Layer 10 of a small transformer language model trained on English Wikipedia (16 layers, counted from 0, width 128).
A neuron's activation on a vector x is SiLU(gate . x) times (in . x), where the dot is the dot product.
The model reads these tokens: "n" "t " "to " "sk" "i " "when " "she " "was " "four " "years " "old" ", " "and "

The vector x that enters this layer's MLP at each token. A number n stands for (n - 500) times 0.01.
0 "n": 480,530,491,584,506,547,359,454,539,594,349,540,532,547,462,361,550,510,407,439,448,659,477,495,453,448,510,442,475,687,539,340,410,714,437,568,192,444,487,448,699,487,181,562,517,351,527,623,404,394,660,478,363,558,355,460,530,607,547,472,428,407,410,610,527,473,473,591,531,634,533,661,303,420,534,615,497,411,477,517,500,441,604,391,389,452,526,407,488,381,443,458,457,512,450,399,400,454,516,315,578,786,473,671,444,532,466,703,602,356,592,389,420,569,500,431,614,504,389,492,455,517,526,605,519,592,448,419
1 "t ": 321,625,504,456,488,543,355,543,633,442,418,456,508,514,423,410,576,614,540,313,460,549,439,433,654,340,499,392,529,698,529,499,468,738,549,586,351,525,490,521,634,507,110,556,491,414,393,609,383,372,499,406,523,453,517,614,676,552,586,486,449,542,454,532,484,522,430,629,489,627,454,540,531,402,476,621,488,472,477,466,541,470,507,414,472,442,410,419,440,548,414,491,434,487,583,502,507,456,497,238,541,661,450,658,501,626,533,681,570,495,653,389,420,600,476,483,444,601,265,485,373,426,485,589,456,682,436,488
2 "to ": 355,494,495,420,532,509,409,530,496,500,355,515,660,449,501,347,576,468,423,439,592,468,550,558,620,448,520,457,580,521,627,391,517,564,518,590,303,499,495,411,556,522,20,603,566,403,455,500,483,447,497,439,598,516,612,594,690,625,506,361,497,483,586,663,406,609,658,536,459,548,638,592,370,394,526,574,571,491,449,410,530,390,579,345,521,515,395,485,450,397,430,555,285,504,532,487,508,534,531,354,506,540,439,597,477,481,533,539,538,399,472,466,656,674,472,586,462,541,312,367,492,450,464,508,564,474,473,495
3 "sk": 403,426,416,448,695,436,372,450,482,582,492,529,612,488,637,442,614,729,355,491,539,611,446,482,340,394,545,360,428,454,538,371,545,554,429,461,398,441,494,320,346,518,427,394,498,410,521,490,517,433,737,436,493,543,322,449,704,693,512,328,256,517,396,446,511,490,597,689,387,394,536,624,432,299,493,553,526,548,474,480,587,344,692,389,502,457,437,313,496,417,539,467,569,657,592,460,447,392,433,500,516,566,572,608,471,438,409,549,779,607,551,474,677,670,406,544,453,560,601,630,676,418,549,532,606,514,336,434
4 "i ": 360,624,381,397,495,433,443,637,457,479,346,540,608,348,483,375,655,552,359,636,509,546,455,559,353,511,472,537,469,542,527,462,491,513,472,662,465,501,529,512,533,445,36,532,436,542,431,590,529,422,536,429,508,500,449,600,596,521,641,472,368,260,667,555,552,462,478,624,523,547,532,636,456,450,518,460,565,368,528,476,405,586,537,576,369,448,498,532,421,409,454,710,381,483,547,446,460,418,453,486,487,610,518,653,679,392,441,572,570,510,690,461,611,679,507,499,529,543,437,534,453,626,538,541,591,507,372,461
5 "when ": 452,664,497,465,625,552,537,612,502,541,485,418,599,525,538,386,532,528,358,428,440,447,506,455,527,429,372,444,485,561,712,363,489,686,707,424,313,580,529,436,501,527,16,591,581,464,390,551,509,418,539,417,547,504,407,557,499,641,459,413,405,396,566,506,530,511,620,417,395,520,586,591,411,464,423,460,565,534,416,423,573,514,438,361,557,454,419,496,472,431,479,465,351,499,639,544,485,534,517,400,435,541,498,537,488,431,523,514,507,467,572,477,645,595,486,635,559,689,314,510,381,464,540,487,493,317,340,480
6 "she ": 404,655,584,429,635,528,394,558,458,698,476,430,611,514,609,325,554,643,536,592,490,464,458,360,452,439,267,483,520,423,723,462,530,504,490,529,510,431,525,493,303,514,74,574,493,402,459,499,549,411,492,416,556,462,553,540,373,581,460,343,462,537,529,611,647,588,637,614,471,472,630,682,437,371,547,555,501,481,571,415,544,354,533,454,555,503,414,453,557,527,469,531,339,507,604,444,398,548,473,383,425,382,587,538,405,521,533,494,530,439,576,455,595,717,378,535,465,648,367,522,405,483,560,594,462,515,425,461
7 "was ": 331,542,472,447,662,494,421,542,534,674,474,460,655,529,584,320,546,485,267,452,554,506,586,498,421,490,472,532,565,541,615,361,404,476,367,371,277,554,641,521,477,471,69,523,486,371,344,520,419,331,514,506,612,551,399,425,423,627,485,456,497,507,471,465,608,586,630,614,393,525,493,486,584,434,525,633,643,537,555,435,544,354,487,471,527,514,378,511,379,516,442,474,324,524,559,472,483,546,457,336,553,450,550,514,471,584,522,565,502,423,478,510,700,768,454,565,539,518,445,532,466,340,469,567,460,436,502,436
8 "four ": 347,495,412,293,559,515,393,497,361,673,302,485,562,530,550,455,623,462,447,492,487,487,565,303,357,444,428,465,610,617,564,422,561,508,406,625,291,385,519,607,431,423,154,507,580,445,366,469,452,296,401,488,555,418,520,384,439,651,458,403,396,424,476,507,621,547,572,603,432,499,424,511,356,277,535,560,531,472,419,402,606,631,592,307,359,423,465,607,470,520,538,430,348,471,484,492,378,498,585,452,638,562,606,433,586,634,518,621,600,510,628,413,611,687,543,566,485,537,565,520,417,601,488,485,378,445,428,396
9 "years ": 339,649,509,257,595,547,574,600,489,712,406,452,513,394,512,425,425,499,340,432,442,518,602,408,530,529,598,384,416,548,638,355,582,502,386,537,248,275,575,533,617,427,291,570,570,461,208,464,570,480,577,479,514,457,318,321,428,586,489,525,311,446,404,499,591,397,566,465,252,666,302,434,596,461,565,624,582,462,505,485,441,342,495,391,402,550,470,409,548,486,401,476,434,481,609,510,336,597,523,568,419,508,539,585,459,568,565,670,684,502,458,408,795,535,404,513,615,451,432,478,494,518,552,486,564,453,562,479
10 "old": 434,649,351,497,549,513,413,418,649,650,248,509,597,392,474,406,393,404,493,546,464,572,608,461,512,468,339,312,535,577,503,416,506,538,473,783,284,331,466,488,587,443,376,557,615,489,461,596,584,306,526,562,426,545,525,426,502,423,374,384,183,405,469,615,451,594,481,710,403,390,531,410,546,335,551,529,427,597,546,338,474,510,582,473,553,540,309,458,630,338,499,478,533,662,546,487,332,404,528,462,570,624,443,556,481,508,356,506,638,502,498,339,617,641,483,574,608,554,547,384,536,472,523,409,641,200,426,469
11 ", ": 435,636,546,502,547,422,544,480,539,487,356,473,633,468,579,408,493,504,437,462,575,582,530,500,511,577,470,490,501,640,659,386,525,498,466,382,452,382,499,573,569,543,91,534,421,539,272,533,395,351,521,482,362,515,383,507,634,427,600,472,322,344,547,525,545,408,538,493,399,543,478,552,548,428,555,570,403,540,538,472,469,477,622,339,509,489,362,450,457,337,361,467,381,457,631,479,410,560,516,416,469,343,725,642,536,412,519,653,507,523,494,389,499,713,414,566,514,569,327,425,356,560,575,444,539,329,403,366
12 "and ": 308,686,545,458,555,577,574,554,507,476,494,412,727,513,520,416,549,560,435,462,596,479,366,474,392,403,437,509,511,611,609,516,399,550,588,398,371,409,480,426,453,383,105,642,422,496,411,540,464,405,465,457,442,586,398,472,454,585,595,365,397,341,446,578,538,359,598,483,283,346,517,642,431,434,539,477,451,643,488,370,458,514,539,435,504,530,354,586,433,552,406,387,352,343,519,497,473,491,657,448,586,445,481,607,521,510,524,507,523,476,535,434,489,742,538,591,474,600,346,485,331,457,568,464,530,346,406,494

Each question shows the input weights of one neuron of the MLP. A number n stands for (n - 500) times 0.0012.

n43 gate: 490,533,577,351,457,518,488,600,426,357,418,497,506,380,576,427,635,538,274,358,602,587,448,396,290,384,349,422,533,446,485,447,651,479,413,610,590,439,484,579,588,503,681,482,497,320,406,358,310,410,629,573,718,303,500,568,562,442,575,494,296,456,358,437,696,506,482,503,488,471,473,545,584,382,537,528,485,548,668,550,228,470,506,634,600,433,625,612,479,515,590,536,476,438,641,595,456,512,587,524,598,532,546,460,479,648,716,611,396,518,478,608,743,516,664,503,503,474,352,554,337,412,451,491,449,458,539,595
n43 in: 387,429,270,548,769,406,462,493,487,799,455,517,446,615,572,511,524,403,690,626,335,388,497,611,571,483,503,445,335,473,568,671,322,543,531,594,317,617,458,373,519,328,350,561,524,496,525,301,536,504,413,442,466,597,570,379,550,372,483,396,534,394,462,581,288,542,773,465,510,610,388,354,338,397,385,396,391,568,602,664,642,617,455,601,386,648,376,577,459,527,612,651,343,640,271,617,426,686,493,396,348,421,437,490,449,527,521,448,704,520,684,364,487,354,390,537,517,639,609,169,568,493,424,548,460,432,551,472
On which token does it fire most? 8 "four "

n156 gate: 321,445,460,455,599,489,430,547,393,731,531,298,423,600,542,512,614,547,627,413,511,489,588,468,531,540,394,436,483,372,645,453,424,525,489,577,500,497,396,542,479,565,581,632,517,563,535,594,438,431,494,455,405,405,355,605,457,642,356,691,652,451,469,492,424,650,555,443,710,467,403,658,411,655,469,509,642,426,494,538,566,492,420,654,689,565,334,505,455,450,380,610,352,583,644,412,650,454,544,533,483,495,474,540,430,542,585,369,450,497,367,391,522,360,590,456,449,606,441,475,415,522,483,391,572,735,620,543
n156 in: 628,644,424,358,470,597,521,416,538,581,542,571,497,625,482,450,506,368,307,685,531,531,582,295,565,328,622,571,385,464,742,202,395,579,557,576,782,536,595,605,523,482,458,320,626,405,609,500,396,518,343,446,569,649,500,526,491,542,586,538,503,289,330,586,526,627,553,610,637,488,539,435,388,491,649,513,589,359,459,503,533,594,479,513,518,434,620,430,548,479,568,465,407,482,512,427,404,454,275,450,557,687,506,247,533,503,632,430,588,533,497,482,425,506,462,541,455,381,419,461,486,604,543,443,359,485,509,558
On which token does it fire most? 6 "she "

n216 gate: 427,432,558,536,557,724,512,709,491,545,458,323,611,485,602,317,414,723,358,476,270,509,366,454,390,609,381,483,638,336,658,575,383,526,455,506,705,326,537,581,458,675,646,297,671,402,615,332,514,641,391,533,413,480,439,635,523,536,441,434,470,630,380,500,410,546,497,473,431,395,328,366,456,564,561,575,533,489,642,661,420,494,549,661,506,431,364,535,545,563,488,412,480,573,523,441,596,485,613,418,512,509,635,466,404,605,554,647,607,530,559,509,416,469,645,426,407,416,443,360,452,393,439,506,450,602,473,582
n216 in: 768,720,415,651,581,404,504,587,336,735,507,490,466,496,276,452,282,372,602,698,879,622,543,417,448,440,500,407,572,462,493,348,730,643,618,387,531,605,317,496,342,360,267,493,342,482,416,521,719,428,387,304,500,480,447,284,510,539,507,621,584,460,528,455,537,579,579,546,469,500,684,677,469,429,479,427,500,520,659,486,448,521,550,518,425,363,598,483,514,524,691,576,429,536,466,503,306,593,317,606,507,336,536,685,455,563,535,514,387,528,558,482,405,282,276,517,489,520,517,719,731,507,550,601,521,528,580,670
On which token does it fire most, and how strongly? 6 "she ", at about 3.1

n99 gate: 699,609,494,372,363,861,449,241,534,532,443,441,497,513,484,390,428,490,778,550,494,552,580,388,556,503,497,392,385,557,566,454,437,380,311,394,531,348,620,364,482,417,626,578,417,562,372,416,469,464,698,417,548,515,545,444,399,506,541,520,357,503,592,672,338,415,416,387,509,515,475,506,525,506,448,556,658,509,713,466,453,646,625,487,491,370,545,614,462,386,425,628,660,458,390,695,454,494,416,559,570,597,481,584,785,393,459,526,474,491,510,558,497,484,620,628,313,650,484,636,473,289,455,680,509,554,484,561
n99 in: 481,618,552,473,452,423,491,473,703,382,615,414,356,610,340,430,431,231,606,533,296,346,689,500,372,500,437,449,503,530,437,425,371,485,455,570,461,524,491,382,452,382,572,610,373,475,538,629,544,549,543,491,467,374,353,521,485,457,428,588,561,466,452,598,494,397,367,751,536,570,563,413,554,260,518,525,422,613,390,494,503,473,402,341,324,482,539,494,563,623,587,604,415,435,695,367,506,355,488,538,445,564,420,417,482,542,461,463,254,512,345,540,672,666,547,664,470,649,659,545,546,349,494,473,550,440,356,643
On which token does it fire most, and how strongly? 10 "old", at about 1.6

n107 gate: 599,418,699,540,513,157,397,450,374,693,627,752,396,433,543,455,503,444,306,546,351,255,557,525,602,560,477,503,464,477,325,583,566,594,500,490,497,450,333,573,556,557,609,474,480,588,331,338,551,452,450,390,301,419,517,536,336,503,694,545,343,132,665,411,494,370,418,338,510,655,457,523,431,377,395,521,289,509,454,380,674,438,429,616,468,650,610,455,450,430,596,507,532,503,478,464,459,446,280,357,574,338,330,551,533,563,487,608,417,523,541,541,433,631,561,448,387,436,490,553,569,497,416,457,598,665,394,308
n107 in: 649,574,445,545,260,550,517,266,700,456,599,339,557,517,401,464,706,475,466,500,311,500,566,532,456,562,378,652,681,565,480,419,190,394,500,548,483,479,461,709,551,462,619,326,459,416,465,385,543,427,428,582,544,487,250,302,517,586,686,486,538,486,537,665,559,658,450,739,476,473,554,551,470,527,597,585,666,529,524,567,466,387,441,554,387,640,507,427,333,231,497,724,726,573,497,437,504,367,621,359,331,444,503,344,500,469,702,441,721,517,426,605,401,645,493,621,558,490,357,554,487,717,524,510,621,684,585,538
On which token does it fire most, and how strongly? 4 "i ", at about 0.72

n72 gate: 504,635,510,313,721,713,483,534,473,400,531,625,510,413,380,460,401,687,659,514,584,507,657,549,473,521,702,552,466,466,452,564,696,477,640,625,690,490,504,452,703,545,637,422,693,511,764,546,563,489,514,431,417,747,427,730,423,622,599,576,566,354,370,588,384,745,385,381,548,540,732,582,469,624,647,518,582,658,714,416,520,429,413,565,591,710,421,587,531,366,329,422,624,546,507,577,334,489,704,439,653,457,535,462,727,572,372,566,421,503,610,679,643,554,473,544,572,487,675,568,552,560,493,421,344,373,418,479
n72 in: 500,423,538,456,459,533,313,578,603,418,422,333,553,603,602,493,554,450,633,804,327,809,493,487,409,360,476,500,487,429,537,472,699,411,574,459,604,680,646,351,580,194,416,520,531,493,451,462,369,302,336,588,313,487,541,384,369,383,523,472,398,651,331,617,523,427,490,627,493,332,248,433,460,441,538,546,439,443,644,381,490,483,565,343,662,449,585,682,503,771,557,360,474,614,516,586,441,410,473,587,565,620,656,428,436,605,313,541,440,286,462,358,372,602,359,282,395,559,517,436,516,480,452,500,400,395,449,586
On which token does it fire most? 10 "old"

n183 gate: 487,359,570,524,389,485,551,479,459,342,671,509,544,382,387,422,494,387,416,411,564,439,527,506,479,359,432,359,491,675,408,355,372,564,497,467,665,431,732,249,690,455,562,482,616,589,354,503,563,564,352,653,545,370,430,450,572,563,403,597,509,481,574,370,532,528,441,479,426,657,349,621,418,457,415,674,518,559,535,468,326,378,633,472,488,769,536,549,610,494,595,655,616,637,589,637,598,476,415,532,626,486,448,427,622,536,422,470,556,532,528,421,560,519,376,435,458,460,515,728,418,626,509,319,532,533,586,603
n183 in: 372,627,413,354,755,273,532,513,522,459,672,357,478,484,532,650,556,467,497,462,529,562,436,455,209,494,428,563,401,500,371,490,475,626,531,321,528,481,442,652,527,723,516,547,471,416,368,555,607,506,570,402,487,309,564,376,405,587,513,606,465,428,437,387,714,591,553,494,279,672,647,444,609,445,490,576,475,524,341,420,431,497,625,637,525,652,564,491,557,241,613,571,546,519,720,395,581,426,528,500,558,309,461,506,551,506,513,500,632,250,392,649,445,625,525,438,424,586,557,588,578,637,352,399,416,538,610,468
On which token does it fire most, and how strongly? 9 "years ", at about 2.1

n214 gate: 589,475,533,383,569,432,638,601,440,220,456,611,557,588,772,192,600,363,420,608,359,578,493,683,335,580,334,452,528,536,532,391,421,472,504,449,679,435,556,337,476,584,601,365,583,489,380,504,434,348,452,147,395,215,507,429,654,441,529,473,336,702,413,382,440,638,397,375,428,574,270,543,453,433,614,685,406,398,504,560,318,475,654,596,535,511,646,518,467,623,611,518,620,504,258,188,314,570,550,404,588,420,426,390,478,652,438,474,504,625,429,452,332,496,598,375,533,598,612,460,524,706,434,655,660,547,312,540
n214 in: 458,532,490,379,369,625,461,646,525,520,487,455,341,629,669,254,626,360,415,494,397,543,500,385,319,372,587,543,379,400,484,503,519,468,665,549,545,644,513,490,512,549,698,420,337,497,402,666,531,530,391,448,438,677,523,545,582,464,590,483,742,429,672,584,522,554,529,619,529,529,297,516,432,487,487,578,474,528,394,707,699,701,417,448,684,484,464,325,572,682,561,538,640,709,544,659,343,720,571,484,595,534,537,579,246,487,628,460,609,526,288,450,632,642,579,416,467,547,490,464,660,415,530,597,519,295,568,589
On which token does it fire most? 3 "sk"

n82 gate: 405,476,650,674,367,494,587,506,392,460,630,521,437,459,417,351,405,623,525,337,626,437,462,565,442,488,549,649,515,561,466,577,457,335,549,456,393,565,513,630,555,438,433,448,602,421,462,563,384,551,544,463,670,659,469,394,297,419,567,561,457,471,522,503,312,608,533,372,549,425,567,604,326,545,738,516,420,549,476,310,558,286,700,477,497,509,599,509,426,626,417,627,623,704,572,599,348,538,366,527,531,541,513,509,577,343,423,422,281,366,312,620,494,519,336,366,676,518,411,439,328,539,650,518,524,472,457,709
n82 in: 507,476,396,556,168,524,528,364,464,578,628,659,661,598,516,578,583,565,321,361,666,567,481,583,688,422,531,465,515,497,531,339,522,645,466,648,478,406,644,472,462,738,587,684,534,669,652,478,491,331,503,566,516,551,557,537,518,648,445,539,494,571,609,361,707,490,693,478,441,551,451,417,635,521,354,403,404,362,374,479,380,357,563,559,591,566,494,491,422,404,623,521,470,538,482,415,394,207,574,515,487,482,366,487,618,385,472,294,614,429,725,525,491,458,575,509,357,614,460,457,503,662,487,447,371,463,460,481
On which three tokens does it fire most, strongest first? 2 "to ", 9 "years ", 5 "when "

n101 gate: 434,523,684,345,670,535,458,397,468,340,417,413,460,470,456,400,515,379,416,671,412,570,713,384,506,625,388,497,564,432,476,466,468,641,488,461,547,467,643,628,667,586,609,590,506,282,715,494,583,624,428,649,482,385,491,459,609,416,594,366,497,460,565,664,480,540,625,569,438,376,383,652,459,629,675,583,332,506,488,468,582,503,491,350,532,651,658,535,473,536,556,462,612,418,325,636,512,548,556,570,554,506,497,530,556,710,476,666,512,474,454,479,449,721,509,553,476,411,332,647,452,480,578,556,363,532,391,404
n101 in: 445,565,497,540,479,259,354,431,562,555,470,491,438,761,412,417,539,449,585,425,432,395,445,598,686,588,437,554,372,328,533,560,530,291,464,472,428,682,447,391,435,433,416,348,673,584,384,552,407,602,607,321,545,629,635,289,573,469,551,487,476,350,337,581,576,488,503,463,536,541,698,536,348,512,457,516,401,577,479,317,410,521,463,462,562,433,272,509,560,591,533,331,588,522,392,364,587,522,428,393,408,370,386,580,503,440,549,368,608,345,469,763,506,528,453,572,400,558,494,524,331,395,503,560,503,500,386,454
On which token does it fire most? 6 "she "

n176 gate: 490,518,592,581,356,335,453,432,606,438,319,500,351,399,403,333,321,415,384,410,567,484,544,636,614,472,450,379,497,246,516,506,494,500,426,494,500,628,458,619,564,600,729,427,572,481,380,516,530,526,462,347,544,361,424,491,527,522,500,350,603,474,460,417,419,449,561,532,627,603,602,552,605,548,376,575,494,459,423,640,577,348,478,664,631,350,547,615,456,475,379,506,406,516,657,457,599,535,463,307,340,443,589,633,428,432,563,522,396,728,253,729,629,704,470,448,525,527,311,578,535,527,623,432,319,422,702,494
n176 in: 504,681,534,190,214,586,634,557,311,544,574,381,624,609,473,426,586,475,621,457,603,510,357,239,318,483,537,417,385,550,540,552,443,692,447,405,546,463,521,624,557,648,500,602,560,620,698,674,506,428,497,597,590,552,415,497,481,693,560,444,604,687,283,477,329,559,599,415,346,581,596,371,536,253,483,668,610,683,354,579,368,333,507,606,298,594,554,660,437,540,643,500,441,456,474,500,421,404,602,418,486,368,681,656,493,433,604,585,367,358,507,544,458,451,360,602,523,348,460,557,570,503,422,520,526,530,407,530
On which three tokens does it fire most, strongest first? 7 "was ", 10 "old", 2 "to "